Layer 4 of a small transformer language model trained on English Wikipedia (16 layers, counted from 0, width 128). Numbers have three digits each and are written without spaces.
A neuron's activation on a vector x is GELU(gate . x) times (in . x), where the dot is the dot product.
The model reads these tokens: " in" " what" " would" " have" " been" " the" " 2020" "–" "21" " season" "," " G" "re" "av" "es" " was" " sign" "ed" " to" " a" " professional" " con" "tra" "ct" " by" " the" " C" "le" "ve" "land" " M" "on"

The vector x that enters this layer's MLP at each token. A number n stands for (n - 500) times 0.0076.
0 " in": 453648406447337697310569376531545567500583449401432494630667577454433442634568602522466305417540479476542673456523493460261538698328349444665447348480420478735273329424294651320443807529675653534421698663554543480646466759436487465439487413622824579522425520770392305468340322651320784647557640489391580472305613610741398620329416602467442589551573636487468608462393512362612665404701
1 " what": 411423501362578310419678365207562380544546240455590628589618542439611719694332378485462390524482615526455613451508463698257584741632230608465559544278488475780508346529677632515364560446619723430590515602580572392713558590413436474332513503448642195560342705516418378538523427644574698558387572356351686393322527530611536574257492395554926897525553567528370539357371744682367541421349
2 " would": 568387357158499319408659577516482431394443451524548590409695456476689388591242745650573371581399601628513570612501436564175606487434372589681328696372504435682457339559574455346309680758590674629656607532332580545757653492456368420421363465470457195356217641535470404539372366485498629583272714768444584277430725634596760407528516324592410745527504475614509617494397759269561627494556
3 " have": 457237403374614396381578406509434452480353309567497516449714560266610386570304540679504434572309549541584545547522479495239627518209363607742781460371540610797471544405310594389119755474665683407516520598295505590591515294334386396203479470264418272452236519476477382417443424569607557531409704393379649474408737661594573604418322469359594609523468508640454564525469521197356615597399
4 " been": 473274373418660493530685445604534504595363401573348576573699520476616515607343549583423505496419459566674501509419548443120414393442407579780799403473461545819270414496248451615190911451681656355466595602355388552653497553470215522300490413386534292681213584580593326472342210521620438485404574248560545456469618596611641437788347424344515755553505521478517462620566609358470513532441
5 " the": 546501465394484385304666535517423221426596347465295574574761659538591360545598516498483422523504630529657619251532413329288434644363550474642720395384443401590355401406285587330390712402647839519496661734496563490709502709410380401336452583338600318600384657689399299495603468479530688460445554333406526345386447622776502643409559589446489581451674637475434526425577505389465611547518
6 " 2020": 464466342400480416443486481495392655533639210599387645629490739522614611535635396498495409610429527549504639450609505460221323372342307415722535268476543309469503208399426711333373846427576777637407574698373465268666605769565355422610507454207695424539323584551584540548631327580643547479613391369526468403294664337605456498423345425314446564544486480405505636413402586206626260555776
7 "–": 512408475362541681328536546479415374477660624562428561255696495581456335671584747592573237510658366375228372458644456615236593607403380454615466349328530206649527575467399652565435767439493725563539430591507457269725448581624425335362289468257606376329471608691562517580439379734512614555597584423547567199514601399627356649491483599510394546522442494408675453446459651125678308468572
8 "21": 552544516378419558462567284577293410460738415513513584600454644485423614484879515473613349598636430641462531470496581411147331505505338372704348263286316418403544261343343677421202665355466795455515594548397593428653579524584506167439477549162684276403384519348552557431383486722549506590620522322730697507408527522523603435543354617348547429491540609424434533419430844324624249650672
9 " season": 268234331352458560433610685441285560704446216522296466463656586386495570551674525505719311574552616412508397324428361579167437429419451428612631363424442453645520363512453498494238667611488672580626551258445632473806551356380413403595409414256388518468271558594458433551388283417504638535643634437566308514436706558547590389432381506377399747528417436365462630451378482444601304438880
10 ",": 497319335350348595420678430617399539588641469478386463485815517671507159497756607643451307457557510491341533339451383381179388643227262508675772390393496290587372469523399616423348758390628645539471576496535487457691280537507364322300527660522736194550466573631367398534381417615478710541380598419567586292448584536642486495427371630321524554421419431589520414355422454253646431558709
11 " G": 478215556431389522360662411507287370432607524464529498255545582385419238668533669367545257444637534412501380206346385547147334561427382417652388439292593387399341563635417543351435662427603734392572622515547491372643489468632413489626484453478498457428656862766484552384298368653623684506442406396541437491327537391636465544523451453394606427340609440455469537586390426624720688612603
12 "re": 626463355559378653204533449557364380369374580575470476430449430565356313549536598538462403552600644336582603436755367493216394614709590519697676611396437288452339274381255559505461505341445735750312687390220553591875656587504419586454606659554672591537507653508410391508366491479681581626548274709466520579700709175646351562595466693599467601456659421446600559565263338218613566613613
13 "av": 638430459665353458415620309459385472395460279646599439363638486507568445417645387516654460649456438422336554467500524441163498614525299504725471321402488393611449639358657765625204741484389714585392767612582506608604433636741495647369471320380484500534579578279724337536312280661468629530469385532485525606408783111492475404512298532531380452670640330519551528581605614395426600469640
14 "es": 701719408572421584450495448262441161618367414386621472405634614397182375441594601581546383511562681655411595419757456596233471421256446408698465343383410254629386559441328699612227632399565654497438510648502412517512392361521403585325470492574567518620609790401404422449500597614676633401378497427401670480625622529614544529324386559500572633466497357680596658760444475208722414254545
15 " was": 400271325415535436502871491551500423498538406634332591590889521494570304639444526741342393497465499529555577419514399449228508593345470531551602615467396428743268353447154507372205805561626630445400675515307339538629463475446480677384422397606467297439284662600415375443286291448497666607294519507434547579349655551664439507506492403385437590614542457466541569525314656452572559402584
16 " sign": 342216462577506545440620466491480491651372459421312480642568626481746388594496474563503524407585579378427570267510406485289499649509722456526417514347564431698430435373430574435393784518500626603721637511581599408793577576432372485435527260475549170319558557530564283725463103728505641620522532506570585569435851536578340403591481206632688502745704359456445565517273444429481599367803
17 "ed": 591484310515464476387690377444344381664544563619664409499610579608389460436644660637561345439537544557370433320540471385265456681330369350567362519350404489767480385551310500541223680459605613314368398561454682496766535479633291518295366356655719558424468806260417442390280323728389457524514404415306404340524706413654580525364397642507537344328636515617442500707202475486558526526732
18 " to": 577311307269466583343561464428379440531553474444554579542667526397683401521564826624518443524548514568478489399484498538358396569432247418610642459285504578787402321366456542406359715465772665475598714743530729517745440615419521479526443595459737465351221694691505409313359332584401570594383569484512677330312771707734476441493378440533431697491564667535470607531366608346651579403626
19 " a": 402291429517524565416682590497460372505664350472437562520854623517757468465641446453672592569570538519501664192455415364325444498441586397596582370366529532665336269484108631374480685350677717429450752665477451518877404481492360541314423472404637363364268545660310345441376394595418670621409500504412595484461659608717457535455384562565451433451638680572386504488408494408557595526615
20 " professional": 461263404557561568466651638381370541642449335385625534357640687484732756618463567547602545353559521399511568463387435543301493408379481393361709327444535464825572252514418473379380743505597695567709554519302700300562366792482365494388552419447602144234509593402484328522354356547781640709640736304625346495092667694487576230421455491548412632578644562467468397589495636533435445453749
21 " con": 533257377430427516292592586568457679743521326579232531459663513289266499645737544590489181367487577524576462346604456589414472581326586348404422402530471537795310326506184579371332616460655630559539537562452487454586666654446359629469568427508764447308435539613377305413318372668456627555550518513637620423294662546646224486477372452470390614503531499118521662598308414399502650501640
22 "tra": 679507708569465480265462396690364432514374285375369641476607505439378436553655569465653360571563630253426409428542529516326578637374301575549361353495564537401338514349132509462522725315569689674428492654275481502585512724468404336365255652675745733444487497380426305454232269491558576501534404502584587521444738286513554751502347676248273412400738585422371637608572532391487457617564
23 "ct": 546359404614560533505673451466316415682581321438518316393545678356395458502479555537465399732699518515253430543551519461206545623346384389663621346399402468379269639256430576339314677392462593505449543663213550615771523548372266035405502460427562454445426721372272383616291440643585567332594360392274319559490666684477509385372564551604358803495400579614444431561199527026693552636678
24 " by": 617347348327158505386663407315518452587557523529534538368815606561614535680611586475463385402559478559552463355514497422305445608439265486567636533239614518819442272401224528352299941510613563401524669546566625589712273612350405580519478526599718351388344490642510380431390351653377699598495620260460660324249662651660700496342382691468450702460477648569533565488417486387493518452582
25 " the": 551509405453395368313669545482393334485589355459270592547736649576503417546746537507485497578534691545644590259471387363449415690405520440478670356351415418595370367444265573332326756293728786556534662664493550496685432621447467554353458565382542415429370693653358303397477400547497648502414576367330516364299548720784486625367537603469590557466666636444463558411457551406487630529627
26 " C": 531406466365363478456631423656341416495664516467417475439578468457526331637559623518595337373694489491390218266589276348234308633354439329706553266423666416406386469586321551434373706441754764524472699541590501375862421564619440472635405473344553305385491668736513473417444405804633677448606488383544518495211430471647390508480545483408400371416663499401615542608494395498685615674839
27 "le": 738414445515469691350438442553306301476513583469621426391533391378360268545611654461448501595609561304511622326316440455313530609615714468721550456145472412512487404351209553348258705289691653512449584459312414543679599572478465253359439653362602560436510771678322288491228387475569478412517461435500461520769750275558532629509422626404616574543577429644658757566087262436395467569539
28 "ve": 492514525553477448302475432158266332475520479286400523360424495334555393599675495597642330574582790549339492349531513426222511469692519535730665496306372401400302421265343795458117609557573606313468777555458525510602658774419128703460439686414752608458549535541408632483477478546514496404372377416453668683693658318533522516509532650535601481474453377525643551630413536440573470648652
29 "land": 594452413637483694372802397517565516332313539588500461525629736540370493543733643547402359548610547220359603415565391354244454522446193452655754273236530404551417259410503771516341567461668763389682618461496471474541497474511322582456507530164452608448438501401475327275447491488611438622470349401456603679510618311563693411466385829461357476614732377736384502609519577314343493586610
30 " M": 415410574433433492421664464680230402519813531687450497512664518380538208653564447463544251443633508471425273422493357514243416547485438462468387289222462373409398331697369515363489699389688752391499583605610471370680559478565453596511555347390577361469492678634405532467327250777501755586486441441467536607278449431569343360440521408513358383496641491391573688543408390310705717622684
31 "on": 623434391286643500222695493477440456489731509463437453428727504374193383415420506504484392496538495461360402411563350635254468562579497316559412413344394375492398413493226399636282722539707750508393680485303538774924665724534317555373471623455719676548594688578414581469303492664577523535382457785419596396482614350359511346436344556620410560571635610451590695620399322301471507626597

Each question shows the input weights of one neuron of the MLP. A number n stands for (n - 500) times 0.002.

n273 gate: 358512616471624431503641595497380431380426515404645576543401564542443409718418404558347530542254376360543517479545438454443520503630563584533342500515574550630620665598427436483699616506354463426653506637515633521524598386468390448506517480722366550459520589491350434418318320494546688514511439397650582399466530563543601354552328418535593546506506465509405686341612416356537342467530
n273 in: 514486482399449531433491449477575459613506598531694494357491477371509446587497494741589594650453503523511629384539596753464460444467568292649605425609477660670716442488425518308538512330635523601533459550651580547581526648491291416491506369654416488468472544521407605451508557430431471489559319533520460544676403434422453463595608612211532517609506629480582409564619426479592336453450
On which token does it fire most, and how strongly? 4 " been", at about 3.8

n263 gate: 500438606625529458414391525604548474497390588547545650594459503567636556391468724602541509428529583607654500515475531374474492639482722559583349455584497539523572311529497450519677470376410555445443262543550699460430497352545500468319481590394557406572570425439460606484547458669568526396429362521738647454476653667345520544568380470503449584559613508395327552531588612313530600535420
n263 in: 417545529441288481641588467542227386417446425370442451552667581431411430452491273606413566520477550676478311367448511693578514529515624450446550449517533536531593554509585579571476506540574331525484574378563453634488481477469463477481566331555623560435525543465439378650546305554398446578454332442409386560383509381646614508622470587545678403475477517503552466537291361655543275503494
It fires most on token 16 " sign"

n92 gate: 470638532334580535584552571440389500450492616479508513473457353513528638464647392428334395542464497610703588449479406481494475368477405596562414442416614341329435511483542428402440460393429421581418674657437372472414522196558658747557573484399464503472467615489555549448524429581638567484580500474500412646488384426377410478360652487459673421593342555408663536589506618477479587452461
n92 in: 500548533405480593523722425418462516321389554515516683485539703479562407494483624528546419532551413604588569719636663478595456477406509654465474249400618378336503513539517536569569560535587507475367375542448306548523556565579542500728481597244579378452547697474582616494503323506484391503534427421855342603520338451538322410327622607357472368639497598599737445573474566463540382477673
On which three tokens does it fire most, strongest first? 30 " M", 6 " 2020", 8 "21"

n202 gate: 462476301569546497378430562616533354446462574543538431355715231611558491425500449500370512606449339352414503500584392603639503317494547621563419521530400293294526530396432472518486435506329415401389545700393417570512391525518631410571664376579485695330565579537372394584613548418401392465523560841530443543365497528436470523527670543518592615479534438660474400473556373375431661506530
n202 in: 472506542391523546467635426435466541509582478388568392418554665604446607481471550497491564443222426404367386346346372503732447722622637515506455541567634470626339440630514445399497640437735507461455582414554497551642463481680624455469543537380541607715454341172402506477439472525377494549515500474577677405467427403598414640491423554410447537401312525509227547635348398392389320299497
On which token does it fire most, and how strongly? 31 "on", at about 4.2

n71 gate: 464573503539381348484577509506524472297579343579428503550242643454287506570440521530506528497331480621479473531494588139516428432366512763641664464515491571684462515531395560494474608491475379394774518639562467469406640463596469582524482569467545393700509408625437593580506461506538409467588292503461373593617469494579383553653467245458621272416367569453470436546585557513538550488580
n71 in: 483507296607375507522338547377403535589610452643224341443613583418486643403453586582587321630577406565463442479380659551482439468449456779465486462587524430465587302672605593669438852434525750460654476563493395675358609486534679486639349551527569496570690441376438551406480288472354362486576455532367370612648465468682549702404429433672613588336247664594527455441518425612517756496625
On which two tokens does it fire most, strongest first? 6 " 2020", 28 "ve"

n58 gate: 575598371520596572500602481413401546419519374541589587440410579476615359591553674492399451471600553604400369610495494561419567497521492461338268556554450587471407395437580494279410391594557596673403517623598517385215517382458592634347654361500565434646494612651594494466538573588561438405489435421492284595521563546419486434416564495542352636391500386536542355446418545594582376552378
n58 in: 340489471433520347488429505558632383407557489560500726430600469407548392689506461442535517426641648397442492437560562429347464494695634572350593511554407473452601480406543500369576398474645659543415517602606456383535437532489537512494429436585486473475528466431516445579495550525654152395500539343475311517320372650344486350542516414439467528411666497571426557652486588582673489431480
It fires most on token 30 " M"

n460 gate: 320354530369672563631406625478513412643423395407563647410176474530601610477583379395343393516461259468569418687426542318622427510517497522616656379396219368548724301438462573634521493497568471450391461468621544649589566480402614563456410557607408555442594481667576635491410383445364606503408649421396643545640633293462412491630569429532608478706523437550481442622404361523559547418529
n460 in: 667469401374535699616482597472549588685655702479567331560535291421440567578458463598700396484475695424652521475563420621541570531571572618472343448625497493472533484428560759352497442481453563497544581575393661444392385273503459545518515345585466303347424566560456366471668427497490438400548558257253537478493309643523475578323548444448411543411689573404554618398405610593479512393469
It fires most on token 16 " sign"

n384 gate: 472601540384339470459368388528622460473380479437605565575479518549584481443484603497482415576327502487518390492540378472612462537656650561419376575503561486592568526352407381589427689445381515429616479468476454518551436319384381599561604375380332636490495511500458523420364528411444646385535423648518518553420392447603455497492391412355446462515410456525419387703503577484372660542442
n384 in: 543466329555569633415503630389413283486545402584511553472515540530389503471338313503428585456634538494486680761651359517595651462433508457477476644500396347381382590600556500387497650687427484623374768301530477485518384583477594521537736409602514460509463395550451429581598546433455506366467443622486523518475647556545559365608373483532471557543685557444376427384446426530636500479378
On which token does it fire most, and how strongly? 15 " was", at about 1.5

n3 gate: 519468543513497566292560481449590474555413392450453445503543554646572427439374592322491474471419440478636579477503462484345658350588509292416723452455519571558391681630524377475340400468516304376120329536365601256579456464548386424393647494393443538568475295589451614419397379484281442579503576420740481419394650451432386640192387586427538443621425592547409519384424519430497403408565
n3 in: 584535491377737494522465587389362333654605491469523469622765623584632521402726406506526668440408533579517340530523474448533526467500451488515671588774480612545474473494605415598439332452413530506536497378301567381667624470450593494408445633627465710485578598554500552417412421619567580572562506570657319461431578512522482603520560520406471326669557369540356577453491567414667454338577
On which token does it fire most, and how strongly? 9 " season", at about 14

n441 gate: 596570521594324451525578592389465506651625395494526703509602421592395414494567532573545551473497492497404541660491603578651573434562641237577509485494675531613494426380513460417558561658632274466520464700624480613403734455436551491393466755486500597402480578334472598591406614571561529375506538482532465458384593370603389420436445486295541381285434442440488408417652442291421601455550
n441 in: 646745452457465548500449708280608409494443512560479668515383291407497657577640567589476538459425578515457470497658676618456436472587476445717430552547542582593497450387533442479538558372678364536594655453440564559424618390436638573482527688554672405466558550412506594650527488714605426294346466615454656531493534297434491365521488574258601582351560576488488590321567521336375491519699
On which two tokens does it fire most, strongest first? 14 "es", 22 "tra"

n250 gate: 474518365559417477472465393655684596489506594506538341566582462635467405557439468380474452641315486567602638439397592689397570380413566485479377281668613547398428536452404743607642592542536473494542575608497456596527372446430524629538471307363609380605488602269525480508288292521626476544645512494550541386617419674475587615456570529500477693371403450425506464390421366469566676497539
n250 in: 517422410419425494454580534647622618544570535478569444522684538519358563477563552339528468577515516560609572366511520645497511385323537431526657283668565528424573538527563635599568681623577467590555529620545546635473523432563574476563489394469555386512432579467472560514337353509629573526466739482706419562593223515339603556420798567639494600448533635630531503299419489497534616358491
It fires most on token 0 " in"

n292 gate: 494546297523479437570437491477459441411540718441425556492461401350562397535579445575424655636441445361598373455508506617374687553583486563662509689574440447350466526441585649386503436630411374475420636571539483509398463431361714331666691457764485519491374411545453307377633636518518602581624689518451529533612577557362533363480517492561596474633649612401520532480416448427486477610585
n292 in: 566411391710444547433506453509519481549685494620598426593510338539315493461430554361497422325577239304632450608379679531503424416570531484452414468756341517593515516532372450232650543329416496475452516490507425529546418458494594533434550223575427605503478422477473384366540446725586500362457522566428570691623669539544773516279491325408604576449640711441447561487635421480340556448429
It fires most on token 0 " in"

n287 gate: 375620333497556430413545514403655331434503626578409547464465494454567518422679248477506398529523422622673594497533523435509551500394494240654640520552536424532592598570665369385500464477348676531402439459559557733497449350358658396576472446444477485526576456417402650384531605561554604480478534565472432416816477695436275436514447414494509511557538463436568535552562432530378665556451
n287 in: 525565568540597331283533522413429339460462525475562522434549619524638397355606508553692494532537436730531578340560489444462536615384547450546462517560489446531621725627472468628596515523523587511600397503422614512430561538514422647575541595478621582526520445442489628479643671620462645497631717726486385442561310427497376478601494596551556732508381595426358420420594651494505470642514
It fires most on token 5 " the"

n418 gate: 374575266523452480548506455566680479453410434452494633304328471775491449319605477379503515462564361497417454446562567679711609524460624551599596512529571583591444424526258395387522581409518543590431748585527321579434560544563538443466446500602330429357568553610440434600472580494413459429623463515483529597670594652387544463477492520699511406586665543390511529407428551585349460580520
n418 in: 384581356359556415371456414354678552340541443424470425424401515583509365270497437357392709359552338551497378296491575411720595479646509473521563482647574394573409597451350416630525494430426623471391634631481399521537583623542592425444465423559551487314441527574517411582398661649488636420485467456527488469355647593319341579583541552662443420494644527453388719509338441597390353534415
It fires most on token 19 " a"

n357 gate: 523379278506347561475573570377444569531632503543556303509564420404500512446657589450552666539515729612541456369549426573668424551450500439362457574419642491629687569358539466599595559551588500442480554353287485458393343530485331690590462614430533462356672452613621424400609482494408381485600358488576689509265397552500530448550494520438632421585618638644599572568442641643649558567530
n357 in: 580398419652429451617527598528494446710557553650497285623459581500652377375661550250401481468553494642543368548566512473359537453422406717259558571431521490535748528440466535506535510431462665566553613550328387554353210309457421625534770466469683570434631601570497518442476512378375466528503534407543676544447513343549377600488512374667626463392601475606576409541471494568491552646378
On which token does it fire most, and how strongly? 24 " by", at about 8.3

n177 gate: 460428715664604520639582463449468403338533446453247519617429569369541443442494597434464468477532465460639543681402448342491474515588551316558581523465342289369391480348388449452495665593430549321396454462444523485396545854429579569494520545458506491485594447509396656570656588546530457616536520601568494520540374491500415466511480314546560560363353392595218459500604520521486506491468
n177 in: 494424595573497560583592558468476389464520468469378347628410679327680417527616394602463560593545461392660614636557574509564532446463698384622469494539497603280537630566337424471492577634296563371514494461455512419612431672503497530277540541471494638571607461567461683652586430384460565587670512530483468404531335464549530477517330372209550622477521451460445447473524491432594601506797
On which three tokens does it fire most, strongest first? 28 "ve", 5 " the", 6 " 2020"

n470 gate: 603594505552505579673384549622518572500619521634500613573642615420412421337535341451525628617532515583619378425454618664519461521616434515479495401540546606669487605500412448485411525466575539424527445365669585513638559607404396386407375410456568475582389420433572513542660500534570437425709516508534534508564380511609439526373510482487448319505500557380541386516586523514603669604608
n470 in: 497434544564428547433539602326529484495487556433655543433522338649565591663437383651402226459481430471466503585536452341516566459536596351406370465562526554384466508565581425435417370497408488577586666527503429462495471258571579563416554650563532577538453613511364503468374566521390639636351421472450540478486568475515486324584456367473608576484514568570526597297489458403433365603570
On which token does it fire most, and how strongly? 30 " M", at about 2.2

n208 gate: 347494429473703523516368512432637512514543527561532497532442399458448565476444592503483579564503475538700364359477527339500582430312363632590327568579325430551570506594445661494427543361567422324438521461540547567611784473530509614646686494392384430678562403567409553344407562584549374541595527392500589439828582396558467471406687236455512485503549356425640407596429624481408503573455
n208 in: 474602497748361477454615523593421521584398547624581463562443465508729485518406436674441658571565541665731535443599474494602405322355406405364482348378380565397614468524440451403437500604449477528547435601524736545455503566709476664431449483704468466402448619467406402412608433544415764480514599533543401438660542398603366494500357514442378471477393468494483571509521387494652672598479
It fires most on token 17 "ed"

n339 gate: 642454494583527480485410331509425459514503483417545558497550552344500431561455497454469456474610671574372526426503529650527389538388595475561569514695421482607723410412332372413514656389485415455503480448420545623292540638520652461667464554395354546689523655408604588309584702491345647475669511423494354596617456574391547494531520486775534568480638423486446602566583588386442635491439
n339 in: 603524361515475567406371304633395576489491592468441308497546580438561311557506604319431384579470627610417394607332542594522491418629515509557677455561471316578474491515526460404368624524561334288613413355301509521442488402518415426591494485368429309443541494466455541629384527449664389447440515407621491470580679574367506675544567304563615459618509400462538605563140553600535585591515
On which two tokens does it fire most, strongest first? 27 "le", 23 "ct"

n469 gate: 337432491336691408455522584399338457470514443563536478676584591549474453363642647542489552497489695542511472573483272503403548431584492464623473398713644624655569606624383662533631494592535442693594520584582576494594592427461430368464395360508378503664562503614408548588464438511644497360508458482399475526585584599532445578658506623426599388508500573564712362546603494444541628410380
n469 in: 627542519482398497397564509467524451452408355448332491569255512503464363707639556361572454467370686444450338610292404746340556615582433524521444321691518440485459554588516531386576500609421405358477521485448356348706591393405582534506293365617574465449406545512486532478378601482534500447460642413473515570545567724530491622485439644536370609669497527683579410464549438522465541287395
On which token does it fire most, and how strongly? 9 " season", at about 7

n329 gate: 516437586555451714602446484473417427656546497444566535532560555624351451612451392536532475399321440555541467477581211533588623545582551492475301339680454547626567464511467578508419581511576359535566578525338522438583544330429257514429451659380519530391688486580618732469516492419374492486553522552618514483464525548559545414420522465536555421434571631532609553447446503228473332528425
n329 in: 622559417506451671596561619433462527427414406389509693437615411570497718536454450353497503431515453456520488430486373433625596383432358462542475577500543500521598554521346488546414703659542369577525375680658430716591512506585542433555442474488441560342526359591570590472529386569512399465489600485450429512611404324292539442447613395391641587260458342589773390494326357404645526660578
On which two tokens does it fire most, strongest first? 7 "–", 31 "on"

n105 gate: 702559445522355473594698396426519446420410463632531545437541494615411688703648351417506722528635386478331543426533304418590392478552549387591303500456652450591449581630591684470465448531453447358597422541577433440368466513543639448369491657387655414645423491462538451532609509638587534387521352742568395408337579628465380521525619515578741515602329577688473412684481561481464409487704
n105 in: 403515331466551467612503653515466503445402433509346559337569653596619411494621353491817453556435581631512233462536703536715642653600398310636564439441446516370595346500394462446563532441288559378541429441550482481532554710540478319548587485370521605633431572528579394580634460395478522570524631373334345618480631554483328563500377281500579430567534415527485636442497455602405560566531
It fires most on token 6 " 2020"

n118 gate: 428607454373592366493366631421567387576448560607679555531458535732445523484658285478430529465449461509572528520694513656657306494650410484622444424725534517647620494532483678357578503420458345534608622191458494622487528523790649562463382384618573473635341571458488247426568424724585529613488535516419412510473403565344426599535379500547629466506432622614565670424497600546564680536522
n118 in: 625646564613281467371336715510442667594460398447514628695556698529402628448273595293414503347555268395480524444623637490437443444612580665507429596361671536541493321483559251520471764320615570410438421684409473563408413507731277369544507527540469438542301552630338365532503531604465411520569568518601367389416437408513368377375406444391286530313633442400450649318443412507441537339341
It fires most on token 1 " what"

n87 gate: 481436448647494399515544522594366494346511472384473489522628458558591462374338409519546574500581521646560505334438634385583525443526554265489396556539620627514505534641569532639534488604466462503336668539517497534451426480296458353541717711434500482478475348626524467411449547576391375555444320607555439587446506652652466611665549334666434426530540530716582522480405555529529454446590
n87 in: 563582368162841633407478425312563632591503645469516473577435481428406414455398639579549455632478596513703409497669516615588409609390342497254467440555361517414703596436548507488378434391523504522446474314481506584513553471528419500516519453562449443522335600432557441616451745558428478428555550408528566342344606487245726438447553497528616734390484547278559599564405462483595429451551
On which token does it fire most, and how strongly? 18 " to", at about 2.7

n156 gate: 406263492530396569446457625489538652642445570618586544427364376575431523391486384616573467585547653618524462441563459410517390536454564489481480438486407615530408361773462424534594514505398386574428421577453564552500479617538657368508444602476541329645391393422474548480561452585570465513503570573508710327451511589508412497449580380470253433390447500637489516601701513407508452342503
n156 in: 471270500327483522487409516443481565647618516512471552270404388665405467568463378570550330490584597519417605407550368437652382605486456478484603465653506589584447422726242447500545500467356416519463464572378547735593582563392431537557553449440449394637449471332500617259575500633560545456457573673548647314510732748256493528385657612619439478350569513487248552610729427379574447434584
On which token does it fire most, and how strongly? 21 " con", at about 8.1

n399 gate: 482306569591528473541330431352424330454535376559218526594516636552503519427286603503594472420491363458386566559532561333356614670522479626494617539552494471574562561500441377521669408568318469553581512777407515710585640488461447503679627473536409409491733435600390739361521386503431399491398554538575397663425522412444478559341506503394352599578441584600527672616556398379488476488445
n399 in: 451312584525516479529309272405581352515515392524436631395573670623541532584481503657685424566437244650491491500413485461570729440536515543497558463525521477497419472544440362651605655538516609290427691719386463714506540313552563603567681378470559493344579381449550567433494543625385419457306635548582340597404406433437412518362452598398337564546576469479597637481344515345476340437494
On which three tokens does it fire most, strongest first? 3 " have", 31 "on", 23 "ct"

n466 gate: 597465704494542500585443511445338538437559598553483467522414488324353581663317592414483521444468688440703477438612335614366471435668511454465452497482489632447466585471572488279579578468633562556624620606464474679294523533552704632489548360417653512629363515598470517543449471707554471315444704482611437412512373542597588432451656503486575537583438466585554348526581414361561500367576
n466 in: 401418659497453549436492482518413406571485295474414480608543460510454478351522424358579438503519630579578749557528471529413688524475435612545412452591539593535415588624669492505453544645325458474673609570519474599601451335631481440510417518492571638441435433503508531584449510511593553458477363481440416516426556462640583541725541663487432362508586526505513358410675521345579658473585
It fires most on token 11 " G"

n211 gate: 506455403443564464530519542520281630576538616719436524541500548527615580440518523497434390612420484438506293363552520492593422537503569388514447523549367524388384494471448518409433358265396445497260428437628425543646508456582347438419486486522562585589467405483556472426582671374541503363708379453545717434473477439552610348304605437407326374497613612690478411477456542441503555549311
n211 in: 488334513392615536552506427482411560708393678488375544503671552339403670354558561485435503484581546515467360557410670394500454466416557376603228540484256526400485345625336682401601384419362524557304335556509497563643439519512528430600446649482608474637542441446550461486620546453478503600571426446415500434540597513520622467326527295454341585579528506647509413376277390474666699660314
On which two tokens does it fire most, strongest first? 23 "ct", 17 "ed"

n439 gate: 409431631557479348512494508631534532426514566536559442392427403603436509555354371568553477584370435398432650459497560413515710418591394576390649506576377470378369497412432336455532404573590754517383503427488427386574322541534392458666408494517460708529364424359530455315522415561562503200392586518650506474417401497500608469463463248486318293460509500564525480558541489458497545444347
n439 in: 321453339375417340422520588627503479463491521575535543330408485514394512563339177568417288633416410751356600561468473339439574506556477506545472554630317418620399554491603432506388537503573628558316530422500482570629523659547579370605442524591426392506433421378497550358483544509540458289417544599488239506443400540514488320568532549536329447429603624378538398536678556394503404445407
It fires most on token 4 " been"

n461 gate: 367388369441401417556566323433452643599271534478447605538457494601423491661442492494609632409383476514569433347503385461541233551592505578415395478617560431548642472566408737497492345443446564429623531625422602551607384391542592383528525406597284479415522400552529572273549614321421396628560436500450506463356543616508451519506646500576506506609543572440627514455474419471424456621608
n461 in: 360423483574807349503544396363397493525609590512452599491401323537490473484463529474528599624353512497449462212438426484530484444558475583575641613634670610591403334628360373383555369431526361513665552605560630372633332526660677700757620595560474703448583513497570697539362462474580626481624619430583401428590631447407395704583513553387298417558539602287633578555503529412401522530663
On which two tokens does it fire most, strongest first? 26 " C", 9 " season"

n30 gate: 515579418620468457612415565424700588573384342522472605572534500532526582433389449454505575544688394558598523571547582548442475679522435500564330385503567568366532685284719625595536577482594364371498552404505470492487417456467602360460463548593553372583455513539391490589495475487593495691530561627510530599464409534386367532513578483520477384472643508565417629503463429620510488466384
n30 in: 486531707346511544460254551619679315405640507580510655733479534536497625386493527561543318441583652224571592542487555483436490374496658551556539424531560566587406742584634746382536529361374664390497215406556314556528372482558437447277587381713558412510591469532810483494620657618589476534401715589422507444515483486605458467384564477596418398347598483416510639303280626654536288461451
On which token does it fire most, and how strongly? 1 " what", at about 3.5

n397 gate: 419482630491554437561551270560457741468465551606515453423643552604491709610402527548444447451531517817530304456538466590591413577353485638500620652691720697537509555481612800411546503380667607447512497599300428432641536491557726563545372536485309536497548460416448449543491666506547494536430446620485567642464463440449534722337545559612419539491519383405578414647406518538526565366531
n397 in: 599269500523603566439731535481526421561394561428596525397351671610553480588413619240572645421357467340643321424403548361473439585687667525379647416546304641650541484470500497519543493415382544585420340471718468467577617596545326370614424376446284338549440611513543417476262487370386568583444657570576471670355602497596605491379573478532398404334329401541608536299570427419534481372611
On which three tokens does it fire most, strongest first? 15 " was", 26 " C", 3 " have"

n340 gate: 418386530460607441446489393375595611590342335564325448381444752742515482702530500418436404468355449446443571582478448508535342503545550528697452566494528457752400431483519378534430467367506448350554711512447455462527559477466450456449422627463451521514334605471500559409406509434669471373610457636359580535589395559426649483449435591551537658599415342564435486626272489563563567611500
n340 in: 440492607444535617421571708508511537505540433519624471484597447471455306464413394544538648636568595470483442560592494716339690347479522604356581508531418506559505506534430581293345410672446333446529492401597294591483552560412358387530511530588400613539423602486516492529451387598457450412468547436682544404491387529433526465586593417253633373472526470424393311687460547605462435466596
On which token does it fire most, and how strongly? 4 " been", at about 12

n31 gate: 466594360460402584326531582625598453590558583240435437528377749641567339561708466386409553593471330469576579571508477514538344538431632579494381577683553479425500538398385524612449446520491516483669558587488596401642511468511243372559545432520517494526517480544473545524536472529491644607525537542537509363365573473452515623469713456483551582585462475305517535552604310416602396491228
n31 in: 581635563431478627402476654677564583402450530529407503327413588454377478610694536536582515580549620644491455544494585598506446561455423542427582542528603391607479421482530723432639355396565524468707408396481491549547461348407315656663161643476455436601741653568477429392544458631472606762386545365467434445571525500413472415446518544566419428674389458447571463585597539437631314463396
On which token does it fire most, and how strongly? 7 "–", at about 13

n504 gate: 617379817396534325509651478664459623623407552569451455580511615657430494567300473462519458576528508669603462571577450589531405489648527609661563404480532377561505483461330486530560431469407569463495589419421484654580535486525536534422597603649495594333538321574466690438513443561343519296516607474582516570432618531304492674555516511481383481511570407428584533539491481560473643506458
n504 in: 438473517543607479429575455349516575588608516447263492619360535510464551409486647489626431575382443611489457607421585492374573558621417699475596372685553401613368360555506576492546534453686599294534583373578524370548462693541300610586511465420459535517398423570464479597585411594525577452513606421543516425456514536619514729694497532568519320508464519633447459391435608523524540478439
On which token does it fire most, and how strongly? 4 " been", at about 9.5